Layer 2 of a small transformer language model trained on English Wikipedia (10 layers, counted from 0, width 128).
A neuron's activation on a vector x is GELU(weights . x), where the dot is the dot product.
The model reads these tokens: "^{2}" " |" " " "^{" "[" "lin" "k" " re" "mo" "ved" "]" "}" " |" "\n" "|" " Na" "k" "se" "ong" "da" "e"

The vector x that enters this layer's MLP at each token. A number n stands for (n - 500) times 0.011.
0 "^{2}": 366 605 244 352 501 445 599 465 503 655 473 338 423 362 554 591 567 80 508 467 580 609 430 537 508 653 426 448 556 427 391 429 363 596 321 570 529 486 594 508 751 436 551 461 298 625 453 401 504 407 575 521 603 552 367 345 506 391 617 589 508 483 407 432 566 464 642 570 377 437 509 596 430 522 625 469 562 579 551 270 701 636 595 482 528 462 597 376 508 700 496 536 591 458 513 581 479 514 594 378 624 593 522 404 443 443 522 436 486 650 533 707 603 386 484 452 606 642 435 384 583 400 338 362 342 483 540 585
1 " |": 403 433 441 505 541 465 418 468 647 552 314 460 565 377 781 537 581 194 559 493 630 698 393 471 562 587 371 502 475 577 504 348 419 485 436 540 478 505 696 428 631 478 703 345 400 595 604 432 409 481 567 425 528 526 323 422 432 524 447 532 344 502 407 472 621 546 467 586 442 469 382 551 480 499 690 394 451 508 538 191 599 406 513 540 341 393 684 532 616 654 256 574 507 479 561 395 527 522 478 594 577 672 420 674 567 511 388 635 411 613 657 652 529 398 397 460 587 473 526 436 521 383 517 539 444 470 604 430
2 " ": 438 414 592 512 608 660 537 505 559 576 528 351 479 391 616 323 509 34 652 535 725 725 423 429 532 576 385 425 434 561 519 530 387 541 526 523 572 470 419 353 613 497 510 433 539 466 510 535 509 563 503 521 624 457 448 402 527 455 396 518 290 575 496 478 494 431 464 672 440 471 490 458 469 479 432 537 647 398 432 257 589 577 507 414 221 547 856 499 475 697 303 606 482 558 416 479 631 520 573 627 468 515 481 649 477 537 386 432 452 624 553 595 616 351 356 572 527 589 519 384 581 347 524 562 469 446 490 486
3 "^{": 384 450 360 593 595 490 316 545 504 554 534 481 463 489 634 583 515 59 518 443 603 624 475 630 469 547 461 403 553 512 578 476 671 569 573 639 475 504 395 329 770 620 590 474 427 575 470 390 312 424 544 444 473 467 473 435 647 557 505 370 416 724 518 450 498 463 428 648 430 459 417 540 622 633 632 412 533 395 274 400 445 447 426 667 276 427 704 433 488 580 404 612 393 504 631 559 293 513 509 556 505 540 524 516 497 670 445 479 260 339 572 643 664 527 362 580 420 522 581 419 559 485 442 598 429 573 482 525
4 "[": 290 507 545 433 519 494 437 556 429 738 465 448 594 571 644 623 352 177 469 465 556 576 511 560 446 611 335 552 622 610 616 471 622 595 581 593 530 395 224 426 539 570 565 403 417 643 469 504 307 444 526 351 569 435 533 401 551 473 522 442 513 487 487 436 422 531 354 535 501 479 355 441 549 717 591 526 669 376 422 251 558 472 431 739 436 506 671 420 539 687 425 661 524 576 534 425 344 422 414 444 502 485 443 353 529 749 554 492 312 627 470 564 694 508 386 659 545 586 547 431 438 468 307 494 468 567 410 505
5 "lin": 417 457 593 557 632 539 621 526 375 600 326 591 477 483 605 529 667 52 592 461 671 577 401 302 552 501 362 552 415 615 468 552 593 684 544 528 430 554 482 566 788 426 482 478 640 514 569 483 377 553 550 575 667 556 417 322 548 523 499 398 515 468 394 409 395 526 656 406 497 470 355 563 632 376 562 455 481 408 396 418 437 422 573 552 414 566 549 360 591 552 629 377 584 530 380 487 356 427 483 489 422 623 504 632 424 439 755 607 499 684 470 258 401 480 473 503 344 482 572 473 495 500 297 735 579 553 390 424
6 "k": 373 576 392 488 578 476 498 409 370 498 417 373 469 440 640 476 436 331 417 565 571 520 511 355 488 558 488 495 457 606 522 536 663 476 495 602 496 299 348 589 546 437 600 304 539 628 610 524 248 663 389 521 511 442 712 476 624 523 515 263 506 540 543 403 606 496 323 613 473 694 364 484 567 421 524 495 467 428 356 428 612 421 608 540 386 383 651 350 732 579 499 400 607 616 496 544 327 523 532 485 377 465 643 595 609 674 558 691 312 462 567 400 402 461 468 537 470 495 578 637 565 452 444 850 453 649 411 444
7 " re": 460 551 623 470 539 488 408 405 558 780 527 292 470 383 511 496 591 21 669 502 682 529 627 459 444 632 335 487 501 581 470 505 575 548 476 507 589 399 388 383 488 704 648 483 537 596 515 616 493 467 739 483 567 397 454 252 539 505 540 503 420 525 401 476 520 452 433 643 410 554 498 523 402 666 547 572 547 411 480 450 555 559 397 526 353 609 716 440 412 697 421 397 519 530 423 445 395 499 468 606 580 461 453 415 339 504 440 572 555 543 594 716 585 550 414 416 575 539 452 316 494 444 391 478 466 302 378 493
8 "mo": 474 406 380 588 606 615 447 429 498 459 378 519 417 505 520 396 369 264 523 316 489 523 507 293 617 550 513 374 469 716 476 342 556 394 608 552 459 529 324 475 695 561 534 463 576 667 495 415 387 507 617 584 679 563 451 555 566 646 626 339 426 537 431 373 529 373 397 532 530 442 414 518 453 492 644 454 584 386 690 540 566 429 518 526 480 365 705 463 505 543 490 575 672 622 494 626 540 420 573 518 468 499 489 631 496 628 661 683 553 315 623 490 573 348 393 430 390 560 528 603 463 420 159 697 376 528 331 511
9 "ved": 520 478 473 481 662 559 582 476 394 455 429 385 470 398 534 738 332 265 486 340 579 651 506 497 508 688 304 491 487 506 396 589 455 500 647 529 462 497 296 562 722 399 500 480 580 645 285 524 529 566 469 620 600 421 525 322 457 492 401 456 462 453 328 476 643 615 450 351 561 418 482 552 404 525 579 511 532 443 593 400 702 344 487 530 436 473 588 373 585 579 439 535 699 567 409 594 511 481 565 449 470 461 417 499 421 655 675 795 585 532 479 482 474 346 380 466 646 549 535 468 542 432 147 713 485 420 531 590
10 "]": 371 384 627 428 561 466 373 452 473 626 293 571 555 604 656 537 391 129 424 494 617 628 575 572 505 575 380 557 322 762 444 445 597 589 466 535 597 311 387 444 518 458 421 527 532 536 610 494 282 518 537 499 601 328 453 384 569 501 700 431 479 453 399 644 436 487 535 557 448 441 325 475 465 636 609 552 556 475 470 403 496 397 483 675 501 662 648 549 719 526 561 490 561 577 443 325 423 567 424 515 551 553 417 408 532 420 614 536 506 625 562 365 471 466 452 505 484 637 579 512 605 348 125 621 503 556 488 461
11 "}": 433 399 547 513 591 379 465 435 370 655 347 589 395 556 576 651 420 165 491 458 564 594 570 549 571 495 525 466 267 586 353 529 624 546 419 606 394 356 478 493 490 431 600 387 450 576 621 408 410 461 502 542 489 401 522 426 522 606 679 287 424 632 464 583 663 483 437 643 591 525 217 584 491 581 579 555 623 395 425 276 603 423 464 569 455 480 541 483 662 502 604 471 502 588 347 351 383 650 430 556 512 682 571 555 645 591 466 546 447 624 643 411 393 403 421 536 567 646 547 545 630 399 365 590 463 619 394 375
12 " |": 358 393 540 604 514 464 396 456 555 489 337 525 521 530 757 577 587 308 493 417 494 687 529 483 580 583 392 513 410 679 471 415 630 567 513 552 437 410 450 422 625 364 669 346 465 528 682 515 428 526 566 446 493 563 381 474 394 609 407 463 415 456 428 511 689 523 486 569 496 513 304 511 549 538 697 413 484 564 603 349 527 170 477 621 301 414 745 515 670 578 373 445 519 550 565 366 410 514 450 524 534 668 414 642 617 555 550 645 380 664 602 530 518 413 343 447 530 455 508 507 388 360 452 742 467 454 468 369
13 "\n": 371 395 473 638 518 468 393 358 394 571 523 469 588 502 564 510 564 123 324 374 520 544 621 521 416 570 389 357 496 641 466 247 659 544 601 629 515 509 442 423 627 491 578 460 578 475 597 462 531 462 542 424 544 472 493 487 513 550 548 432 381 495 559 418 648 385 438 550 302 419 393 464 537 500 453 445 368 528 416 490 445 532 470 599 274 509 784 396 595 615 569 539 606 585 619 488 371 620 425 500 454 775 454 637 530 517 470 485 475 589 622 600 572 506 421 476 598 643 593 504 831 367 317 335 495 561 494 433
14 "|": 358 339 357 540 431 543 446 565 587 477 490 259 429 425 673 438 636 126 333 471 533 581 516 346 626 622 393 385 508 603 474 270 539 611 537 451 588 531 463 460 689 550 552 358 510 465 613 320 273 497 533 583 568 587 473 553 485 580 546 508 416 508 407 421 586 436 351 569 406 457 364 480 615 570 541 429 568 516 670 324 463 558 636 538 484 431 826 432 623 584 445 576 430 524 553 436 346 452 507 509 486 741 444 497 502 603 500 506 379 625 568 605 673 326 417 441 654 567 587 518 520 362 448 548 517 506 552 561
15 " Na": 391 509 311 466 535 530 586 452 659 616 471 331 629 354 597 490 610 332 471 382 608 505 650 306 539 446 453 438 505 601 400 470 642 520 545 546 616 520 317 502 558 545 559 398 508 464 663 431 256 457 512 586 670 565 458 379 620 463 519 400 493 545 645 428 440 432 442 558 322 573 452 521 456 639 578 419 362 206 413 382 381 609 420 541 484 526 719 506 604 732 517 442 548 468 422 501 369 510 498 564 238 489 551 535 671 644 523 525 484 379 599 597 614 811 433 373 479 525 474 534 400 513 530 694 511 600 394 334
16 "k": 414 585 443 446 529 538 555 416 390 532 427 336 518 299 670 493 461 282 456 578 580 561 546 410 478 509 480 462 474 578 534 579 632 445 534 533 525 334 425 600 510 420 668 323 550 656 626 476 199 626 396 509 500 479 662 542 692 447 547 287 540 583 568 453 605 405 350 531 445 730 406 496 545 457 515 482 446 441 351 311 530 536 668 529 395 348 578 385 690 592 482 404 573 576 477 537 345 584 568 534 361 447 570 484 622 665 461 678 339 234 558 451 471 536 420 528 439 464 607 651 574 496 455 816 468 635 449 385
17 "se": 425 665 435 489 479 531 645 448 434 571 373 411 505 393 464 408 491 447 435 526 541 548 569 359 656 545 346 387 544 650 413 481 516 302 657 390 406 400 429 464 496 436 561 385 728 642 567 593 150 629 391 614 674 484 579 425 619 444 601 316 491 302 427 472 652 666 571 536 446 432 458 459 483 507 477 545 492 472 621 502 475 481 697 628 505 575 766 394 538 390 446 405 586 534 591 300 320 468 530 397 425 417 488 510 612 593 669 668 447 488 574 483 491 364 434 416 610 470 574 652 601 551 305 691 480 641 501 408
18 "ong": 459 529 405 425 638 608 505 300 559 612 481 299 466 505 478 411 544 240 526 536 574 561 513 386 588 569 536 505 510 547 564 483 749 486 473 406 555 445 276 566 634 526 481 459 686 668 582 428 266 586 526 528 568 497 388 613 588 498 514 467 460 521 332 507 526 371 392 590 583 617 326 514 662 503 482 359 361 455 650 409 522 398 549 647 460 651 668 400 516 604 511 568 698 534 392 467 345 418 461 457 425 301 329 540 602 499 522 573 404 425 597 373 537 515 370 633 543 446 512 591 343 455 340 813 500 719 497 391
19 "da": 340 506 409 606 532 607 443 368 586 608 483 441 613 432 596 438 558 200 252 512 535 478 594 341 614 421 518 461 472 627 462 392 713 628 626 545 485 411 351 437 512 421 455 411 558 551 448 377 270 559 568 491 656 531 551 446 602 488 554 307 457 382 333 602 540 632 402 451 504 643 327 650 526 475 608 540 575 486 460 422 532 525 608 538 502 461 533 516 526 591 485 409 572 638 557 470 429 441 509 557 345 295 452 494 733 575 645 559 510 303 629 497 397 428 373 502 573 478 673 617 475 426 379 812 480 721 429 407
20 "e": 577 518 520 559 472 515 507 434 486 585 431 390 558 427 505 454 482 240 384 500 564 471 602 406 552 462 121 526 450 479 480 504 699 526 646 419 453 399 271 430 565 477 497 409 689 544 592 558 256 625 514 525 626 461 426 518 537 429 699 362 389 382 341 465 540 487 558 524 433 554 423 621 539 560 482 674 481 527 517 507 401 372 884 593 537 550 569 517 520 645 322 339 567 603 551 501 457 603 554 540 456 432 452 354 534 653 666 512 533 462 518 458 392 433 282 504 792 465 613 569 502 412 272 716 599 536 474 399

Each question shows the input weights of one neuron of the MLP. A number n stands for (n - 500) times 0.00084.

n34: 508 509 657 584 393 428 409 460 610 442 563 483 479 432 441 365 476 477 523 558 444 551 653 578 552 454 543 416 469 393 334 448 597 426 471 459 599 480 410 447 503 343 315 540 354 395 436 373 539 544 677 653 370 451 672 546 556 455 438 552 611 509 540 397 457 464 293 520 269 424 601 520 719 471 435 380 586 511 533 563 782 485 480 374 434 458 533 562 392 525 520 666 586 436 555 456 479 321 619 586 411 522 572 435 477 374 394 488 467 558 616 483 586 240 512 418 591 575 342 491 497 472 353 524 370 520 683 590
On which token does it fire most, and how strongly? 14 "|", at about 1.5

n381: 641 300 405 541 424 652 614 587 357 412 577 699 618 815 641 483 597 543 503 555 414 507 563 434 371 459 566 402 634 433 486 507 447 507 531 390 479 524 619 524 549 220 461 427 279 542 541 426 627 459 566 458 545 686 521 471 464 664 414 382 425 453 523 480 388 650 305 348 347 350 592 541 629 773 286 296 490 458 664 366 548 476 540 584 678 619 487 500 436 571 490 712 455 517 358 715 497 652 469 369 493 362 449 477 351 453 510 595 578 360 497 523 685 568 536 284 457 622 224 412 601 513 465 510 544 443 655 612
On which token does it fire most? 9 "ved"

n507: 519 437 437 623 639 452 651 508 589 491 327 721 477 517 478 390 535 628 483 604 386 480 643 655 380 350 452 563 407 381 477 491 494 343 469 445 556 615 461 480 368 463 630 472 476 590 566 399 492 517 697 592 578 603 561 460 445 462 558 423 399 358 449 424 523 554 457 383 553 644 466 419 632 515 539 219 536 658 588 670 532 540 475 503 525 333 546 581 658 549 500 512 433 543 506 459 503 486 334 585 424 619 572 514 305 339 446 548 648 592 522 542 460 581 609 629 291 514 392 596 573 410 511 505 343 543 466 523
On which token does it fire most? 12 " |"

n424: 546 570 479 591 205 849 386 387 661 374 535 486 618 710 331 472 407 572 316 730 302 614 339 551 413 582 549 420 624 477 586 340 524 318 580 528 514 482 456 553 464 405 536 609 204 603 398 774 692 365 337 457 513 392 482 438 459 496 390 451 422 570 562 628 263 434 422 466 507 412 455 564 636 422 579 630 584 470 567 427 592 475 386 599 524 527 510 517 514 403 542 595 464 381 705 571 633 517 591 481 614 571 398 507 507 374 586 340 577 395 367 722 593 503 329 654 603 503 562 511 725 610 381 461 539 729 528 640
On which three tokens does it fire most, strongest first? 4 "[", 13 "\n", 3 "^{"

n107: 373 417 387 571 509 663 595 456 461 587 446 626 471 601 391 497 271 581 597 552 428 361 500 609 388 554 662 558 478 640 345 366 459 480 481 575 567 513 450 713 417 452 271 475 477 353 407 346 707 507 628 497 461 481 600 506 494 596 673 519 571 430 541 408 369 476 649 403 638 607 407 403 507 500 352 387 442 681 432 494 585 396 611 439 300 638 442 434 484 475 535 568 645 362 337 595 509 619 429 511 697 307 561 469 644 450 465 270 475 400 679 491 497 537 360 554 698 628 503 524 636 576 470 440 487 503 172 413
On which two tokens does it fire most, strongest first? 11 "}", 13 "\n"

n486: 437 500 427 381 517 399 494 531 433 578 595 562 500 444 562 553 630 710 418 427 365 514 316 573 621 495 419 358 378 505 634 569 514 406 514 662 455 503 365 509 339 416 363 517 659 492 514 391 436 450 798 623 543 607 386 589 570 572 473 394 599 586 517 546 483 382 369 582 577 526 613 611 509 453 543 380 439 547 533 414 565 605 568 374 566 579 362 517 380 423 451 389 542 595 632 621 441 536 546 484 654 307 642 517 427 356 511 529 555 436 384 395 517 514 595 545 358 514 552 522 334 679 369 388 564 434 572 648
On which token does it fire most? 8 "mo"

n39: 406 472 405 440 506 366 535 466 446 372 571 788 526 660 525 413 503 449 617 512 378 289 592 420 406 484 367 477 401 614 521 455 354 471 580 567 411 635 628 535 691 428 435 570 388 378 546 622 596 656 458 423 259 548 465 444 536 538 369 511 532 497 461 384 375 638 474 575 324 658 529 610 500 512 376 376 451 470 583 401 477 333 466 503 551 542 484 561 548 519 434 365 441 460 659 439 627 541 431 387 401 583 537 559 556 534 396 452 434 480 506 606 446 519 597 360 389 375 576 626 480 556 422 470 563 486 726 443
On which two tokens does it fire most, strongest first? 12 " |", 1 " |"

n312: 630 590 545 648 469 471 523 620 448 449 385 500 632 513 310 477 444 517 327 412 378 494 497 500 523 458 512 452 444 600 441 612 509 598 519 784 473 413 610 438 510 490 513 528 433 518 326 409 636 278 563 623 585 429 455 431 668 566 579 529 532 346 379 510 593 388 523 484 682 652 471 386 266 503 453 540 546 325 574 503 637 552 487 567 443 274 420 626 564 497 696 607 269 481 427 484 518 687 635 507 319 593 603 465 478 467 506 654 540 513 425 500 608 546 733 604 419 426 360 385 672 434 542 403 229 446 184 487
On which two tokens does it fire most, strongest first? 11 "}", 8 "mo"

n146: 517 470 436 518 710 491 481 605 724 436 427 371 374 422 538 512 562 541 578 469 464 545 572 453 616 368 637 445 559 451 465 524 356 400 302 422 509 675 601 310 491 632 598 601 342 462 454 516 597 432 473 513 466 439 515 594 565 588 425 397 691 521 340 482 518 561 340 634 406 448 546 543 384 565 551 554 667 354 479 573 522 630 587 627 636 536 477 733 319 596 579 466 353 418 603 463 599 663 494 399 696 465 555 521 390 497 464 360 439 491 584 566 633 358 399 482 391 530 449 533 560 569 451 405 720 476 682 748
On which token does it fire most? 0 "^{2}"

n26: 662 512 619 472 558 434 373 592 447 475 559 528 586 605 500 408 385 511 604 633 427 312 662 612 300 503 517 631 503 562 455 531 438 761 459 618 536 509 518 570 494 368 393 699 435 432 287 830 422 259 327 513 541 385 547 515 482 564 535 516 491 322 639 472 556 645 465 512 394 519 525 437 622 471 331 552 584 620 482 599 383 393 630 758 491 582 497 598 624 500 556 468 571 384 553 452 601 366 481 428 513 609 588 497 396 465 546 422 383 648 772 466 587 444 517 460 500 584 475 564 392 567 308 385 522 637 497 522
On which token does it fire most, and how strongly? 10 "]", at about 1.7

n401: 425 417 524 531 772 514 749 534 399 507 476 785 266 475 607 447 327 457 392 602 385 486 351 523 586 549 606 552 490 572 429 528 252 500 597 676 579 733 598 440 436 618 550 524 536 566 587 319 543 496 507 174 217 424 573 442 477 471 546 672 612 579 592 469 434 569 538 517 628 382 545 580 362 398 544 529 593 421 497 397 370 479 394 533 627 456 474 547 445 536 514 476 415 576 428 521 737 692 712 481 772 446 639 473 416 481 404 541 470 462 595 750 250 700 614 398 580 559 589 519 616 602 542 497 465 466 342 566
On which token does it fire most? 11 "}"

n299: 485 532 301 666 207 367 503 522 507 403 445 621 458 556 387 477 272 366 614 451 437 266 258 258 578 412 488 627 672 515 734 474 414 596 500 434 571 546 630 583 446 614 614 532 470 432 480 442 456 638 272 513 494 451 493 445 478 647 553 387 457 568 593 362 383 490 520 484 453 503 487 746 394 530 679 547 407 450 419 641 507 497 458 380 683 601 451 761 340 606 562 353 413 396 387 706 581 633 474 539 593 563 500 605 395 533 391 468 603 660 541 462 442 494 562 634 459 529 449 546 352 580 475 576 454 374 497 516
On which token does it fire most? 8 "mo"

n422: 559 390 623 475 445 459 478 454 613 447 534 518 500 545 555 395 267 475 561 646 625 500 660 558 487 438 380 466 588 432 687 459 522 567 513 478 721 610 518 391 393 560 377 439 468 623 475 500 485 369 683 633 550 503 503 488 542 390 455 400 551 387 410 519 444 516 392 497 419 254 506 424 359 458 231 464 476 719 391 618 481 351 435 592 606 460 390 580 472 332 516 503 400 233 410 587 506 620 447 448 583 539 381 380 439 674 503 438 563 267 543 429 742 592 270 334 582 625 304 588 550 540 476 382 563 400 379 478
On which token does it fire most? 7 " re"

n334: 555 640 577 385 349 681 396 707 697 462 622 626 508 512 503 607 521 461 489 530 377 590 586 336 400 624 541 412 413 550 467 686 535 324 406 625 543 544 414 560 651 444 530 454 615 355 438 616 458 646 303 509 324 591 663 486 543 579 560 197 636 509 636 474 553 546 512 551 479 485 606 509 425 416 448 521 584 607 523 619 551 346 540 431 628 557 506 517 407 517 670 518 545 412 552 584 492 461 412 539 407 599 529 385 486 486 627 447 480 615 649 486 509 458 459 560 343 477 634 481 619 480 641 602 518 360 555 409
On which token does it fire most? 6 "k"

n175: 646 556 469 397 497 438 497 436 659 410 666 640 421 544 410 547 563 542 291 519 542 426 524 512 478 730 514 519 646 559 513 336 448 589 497 592 403 665 409 586 206 581 320 461 426 536 597 448 461 604 700 407 480 605 694 625 500 362 386 556 622 553 601 414 438 428 456 558 535 400 522 425 360 579 310 622 452 696 497 466 771 679 423 553 663 657 559 470 540 506 630 578 267 531 556 503 486 494 503 390 535 575 391 470 485 374 475 410 479 475 555 615 583 565 639 601 555 568 488 386 650 576 474 532 590 707 386 603
On which token does it fire most? 13 "\n"

n450: 503 494 568 544 509 374 333 552 530 450 427 416 497 473 617 572 713 569 497 539 428 387 413 332 562 442 687 635 656 667 754 442 436 470 500 345 555 447 577 515 555 432 263 549 530 458 618 294 452 330 526 534 561 667 494 484 588 600 506 441 515 541 651 488 418 515 420 402 730 571 603 491 425 353 477 387 418 458 378 398 497 449 718 570 506 368 360 526 488 334 450 426 449 494 488 554 475 497 615 367 623 543 491 517 552 541 509 415 523 488 698 457 296 517 325 460 441 459 535 510 549 462 431 470 644 570 739 485
On which token does it fire most, and how strongly? 19 "da", at about 0.8

n257: 572 518 384 556 509 267 545 506 488 273 553 535 565 395 469 575 289 720 474 542 422 354 601 686 606 384 530 538 628 433 500 241 448 443 388 644 570 598 477 506 409 690 607 307 460 463 565 364 514 530 549 521 369 556 592 508 480 588 377 482 527 627 302 596 429 531 440 413 485 628 423 413 491 455 488 552 469 588 529 412 356 318 538 494 433 310 438 523 515 438 488 527 360 441 512 503 426 556 337 242 400 549 494 402 448 598 532 453 307 565 540 477 623 413 487 474 550 371 523 618 564 454 612 653 583 515 459 533
On which token does it fire most? 6 "k"

n364: 524 349 529 549 389 437 395 556 308 586 602 304 448 500 594 488 497 536 534 488 600 647 399 577 428 325 617 526 569 641 638 617 576 529 320 491 515 411 653 588 441 572 456 343 399 462 569 431 544 541 564 500 228 471 471 468 500 532 506 369 434 423 427 599 534 491 561 598 468 414 529 558 676 424 562 601 514 681 544 650 506 676 588 535 540 439 383 553 492 355 460 486 447 391 418 500 489 303 569 661 515 528 566 419 455 336 497 540 670 362 391 492 690 611 403 615 557 446 455 519 542 379 516 592 592 531 404 446
On which token does it fire most? 16 "k"

n76: 422 396 361 500 539 347 484 292 509 512 427 569 407 559 524 569 318 486 323 643 614 521 410 648 362 353 494 472 334 503 497 573 273 525 426 553 567 648 596 538 234 444 255 665 373 441 565 433 568 512 449 494 636 656 422 486 432 712 516 460 674 365 509 612 445 490 416 599 655 565 325 422 509 478 376 389 745 503 598 537 559 404 506 427 604 455 427 476 409 388 528 550 443 583 430 525 506 453 636 602 393 625 577 467 509 406 442 424 568 593 527 272 470 366 431 410 564 512 552 318 430 521 459 529 355 479 622 608
On which token does it fire most? 11 "}"

n445: 573 620 318 558 567 345 500 686 451 629 526 559 497 383 628 509 409 582 542 422 452 472 523 564 494 524 583 563 638 514 550 400 463 611 417 412 488 543 447 843 565 382 485 548 625 404 463 566 539 477 422 569 503 663 506 473 486 669 602 474 474 494 557 350 520 524 465 444 568 364 517 366 482 400 376 488 483 440 431 497 800 497 381 489 588 520 484 567 554 442 489 399 500 477 446 435 306 489 537 716 565 653 540 520 486 519 699 491 563 310 478 604 423 418 543 337 587 383 415 605 625 396 587 605 509 497 714 373
On which three tokens does it fire most, strongest first? 9 "ved", 6 "k", 17 "se"

n342: 413 355 587 628 434 607 388 550 575 616 344 657 535 352 526 321 545 556 465 638 509 418 494 526 441 759 500 479 420 441 479 408 371 333 405 449 525 530 352 412 454 365 534 485 408 565 583 506 583 467 419 404 517 426 653 639 506 601 606 749 617 559 650 397 515 703 221 448 546 506 577 362 503 485 480 408 500 383 537 450 385 563 353 514 491 480 322 462 409 398 675 557 424 444 444 603 596 545 497 293 518 586 506 413 552 522 409 485 449 228 622 509 465 427 462 561 441 364 583 442 385 535 472 522 384 518 606 512
On which token does it fire most, and how strongly? 16 "k", at about 0.12

n211: 369 665 395 552 382 561 503 420 573 430 471 548 556 503 508 574 447 549 545 465 633 566 437 472 616 633 597 541 676 462 607 359 431 385 280 583 521 611 455 379 491 491 527 526 584 530 631 497 486 255 449 298 604 529 488 432 430 452 438 526 371 523 549 609 558 659 623 698 464 743 578 365 458 598 466 575 194 453 489 563 518 544 537 459 417 421 356 369 417 336 500 456 619 390 543 461 419 492 669 548 518 472 421 597 661 530 629 491 558 523 457 301 537 467 512 363 533 494 563 522 365 571 519 366 573 578 558 485
On which token does it fire most? 17 "se"

n485: 537 372 494 687 515 271 491 569 555 656 512 533 536 656 394 481 562 429 419 577 530 470 452 447 323 434 583 439 368 596 657 391 374 419 527 509 538 666 533 553 472 568 724 401 459 532 402 545 638 444 283 329 425 405 448 446 574 336 634 585 599 537 497 530 677 516 679 569 616 528 497 543 522 475 407 383 485 611 473 633 627 726 473 488 409 720 439 359 394 529 515 528 582 430 406 494 341 433 543 497 541 530 589 473 440 551 575 646 427 574 348 339 467 381 627 497 449 613 473 507 491 560 437 192 684 558 394 417
On which three tokens does it fire most, strongest first? 13 "\n", 0 "^{2}", 5 "lin"

n99: 623 539 489 489 505 523 411 580 438 466 422 727 614 552 470 489 442 477 453 734 417 503 395 530 585 421 598 480 473 639 407 264 519 393 418 560 403 415 517 442 459 551 500 384 588 532 596 515 481 678 544 418 580 404 597 384 372 450 440 253 620 579 302 628 599 559 377 393 515 574 528 514 512 575 394 494 627 468 372 475 443 509 285 578 394 583 473 506 413 543 429 446 683 463 399 486 435 430 449 569 341 508 582 533 541 450 494 382 619 721 577 442 492 454 485 605 574 480 517 265 416 470 513 378 531 385 562 378
On which three tokens does it fire most, strongest first? 11 "}", 10 "]", 4 "["

n488: 506 541 380 294 536 374 493 698 572 384 635 547 512 538 533 538 336 515 473 417 527 524 329 513 503 446 395 497 378 303 493 551 527 378 445 590 550 699 234 855 317 435 684 407 451 360 322 264 602 545 600 543 378 531 641 650 460 658 385 442 424 571 315 520 367 647 476 357 409 486 664 407 510 517 584 479 503 559 451 432 445 528 547 740 595 513 403 500 416 611 674 538 746 486 452 472 509 533 514 492 538 262 353 289 487 554 325 534 385 606 460 517 541 464 456 601 364 636 476 644 618 292 764 487 514 517 571 548
On which two tokens does it fire most, strongest first? 4 "[", 9 "ved"

n148: 531 649 673 583 439 407 601 653 480 467 635 506 621 470 500 679 520 444 445 503 565 281 432 468 493 509 454 401 468 447 377 391 317 399 629 436 400 547 707 612 442 477 507 383 548 557 693 396 557 443 484 737 391 444 406 466 503 401 490 718 657 447 781 634 540 765 604 587 708 530 593 443 446 375 360 490 627 589 487 549 574 631 225 641 572 636 434 416 507 430 576 436 534 579 609 412 595 443 626 537 331 619 736 325 568 307 552 477 630 623 435 526 654 428 549 523 438 434 516 629 670 493 650 422 427 615 533 387
On which token does it fire most, and how strongly? 17 "se", at about 0.18

n185: 417 652 524 418 338 339 522 563 433 512 440 640 578 463 618 426 463 342 378 475 491 275 577 662 482 403 579 442 289 393 428 506 407 540 521 447 491 527 491 559 375 579 695 393 506 318 518 554 471 512 669 434 400 676 460 438 362 375 441 654 549 436 533 521 400 647 598 470 575 580 427 688 322 658 575 412 564 445 400 259 417 620 509 408 482 435 381 628 389 523 488 620 469 415 566 550 607 541 518 426 441 621 549 503 509 590 383 548 459 567 518 479 464 480 723 419 446 376 298 533 485 548 557 397 451 403 253 317
On which token does it fire most? 1 " |"

n464: 597 605 241 447 381 447 560 490 520 639 579 513 431 782 359 554 413 385 603 523 535 516 432 532 688 599 728 536 554 606 422 618 529 685 414 604 596 483 555 342 391 653 677 581 449 462 262 393 487 547 590 432 422 464 313 645 535 640 695 645 507 796 526 572 171 576 553 545 581 633 546 567 382 338 331 449 595 383 389 376 631 650 529 663 588 564 400 526 500 506 553 547 507 530 648 520 390 355 474 405 598 276 431 381 555 579 559 467 456 523 419 545 657 538 486 529 452 415 389 486 340 461 478 509 457 451 457 480
On which token does it fire most? 4 "["

n278: 402 481 302 467 473 454 500 524 492 402 416 465 443 528 296 453 458 650 577 494 385 511 321 442 522 526 424 699 584 490 508 541 575 363 391 561 441 547 455 547 520 580 565 548 633 479 475 423 629 605 646 531 505 486 550 426 622 432 536 462 442 549 406 319 571 658 517 519 666 470 588 436 562 486 462 571 558 435 605 459 486 541 438 420 378 487 729 414 322 450 582 445 385 467 508 559 503 445 558 479 681 582 473 602 529 553 513 364 566 500 364 572 535 583 410 291 703 470 568 462 449 653 595 425 505 595 283 579
On which two tokens does it fire most, strongest first? 17 "se", 8 "mo"

n361: 549 531 537 543 365 417 491 555 593 586 579 458 486 399 366 418 491 672 455 413 578 588 733 679 518 364 523 525 479 538 427 638 539 459 485 641 510 599 569 575 468 605 627 560 347 297 605 407 429 484 536 462 514 734 447 532 506 389 233 466 456 660 725 470 528 688 631 404 563 543 478 344 348 679 582 481 411 521 354 634 340 703 530 383 353 533 521 579 430 597 592 456 427 537 384 456 609 341 515 537 503 640 565 557 392 700 515 426 429 401 464 407 704 491 572 500 565 322 408 350 506 382 581 439 432 469 528 562
On which token does it fire most, and how strongly? 15 " Na", at about 1.5

n152: 269 512 497 473 575 423 355 614 461 676 479 570 415 403 298 445 397 562 550 473 445 585 430 474 524 413 492 422 635 599 384 337 333 454 330 479 602 509 509 418 552 545 580 605 630 315 458 587 523 551 471 553 391 426 503 294 474 448 467 595 350 396 650 603 506 509 617 389 472 623 542 494 360 360 456 593 371 608 454 624 639 618 503 568 485 427 724 506 409 303 294 536 457 628 562 500 671 528 485 365 537 535 410 535 451 528 697 562 517 494 506 515 364 596 443 506 372 512 462 655 414 559 511 450 282 574 538 374
On which token does it fire most? 17 "se"

n370: 666 516 552 372 582 523 344 686 464 366 633 510 494 533 412 477 384 658 353 563 599 542 666 462 392 313 540 265 406 457 503 464 693 503 236 454 348 647 487 413 429 507 254 596 247 447 313 462 478 450 557 700 583 510 454 460 582 544 586 477 513 588 503 413 604 452 619 424 705 539 582 450 376 480 513 574 647 781 554 513 527 474 523 506 506 548 460 529 526 334 445 513 674 572 565 427 321 584 362 605 607 598 487 484 519 551 339 572 788 539 484 500 481 389 646 324 473 341 536 546 658 644 466 500 605 516 406 405
On which token does it fire most? 11 "}"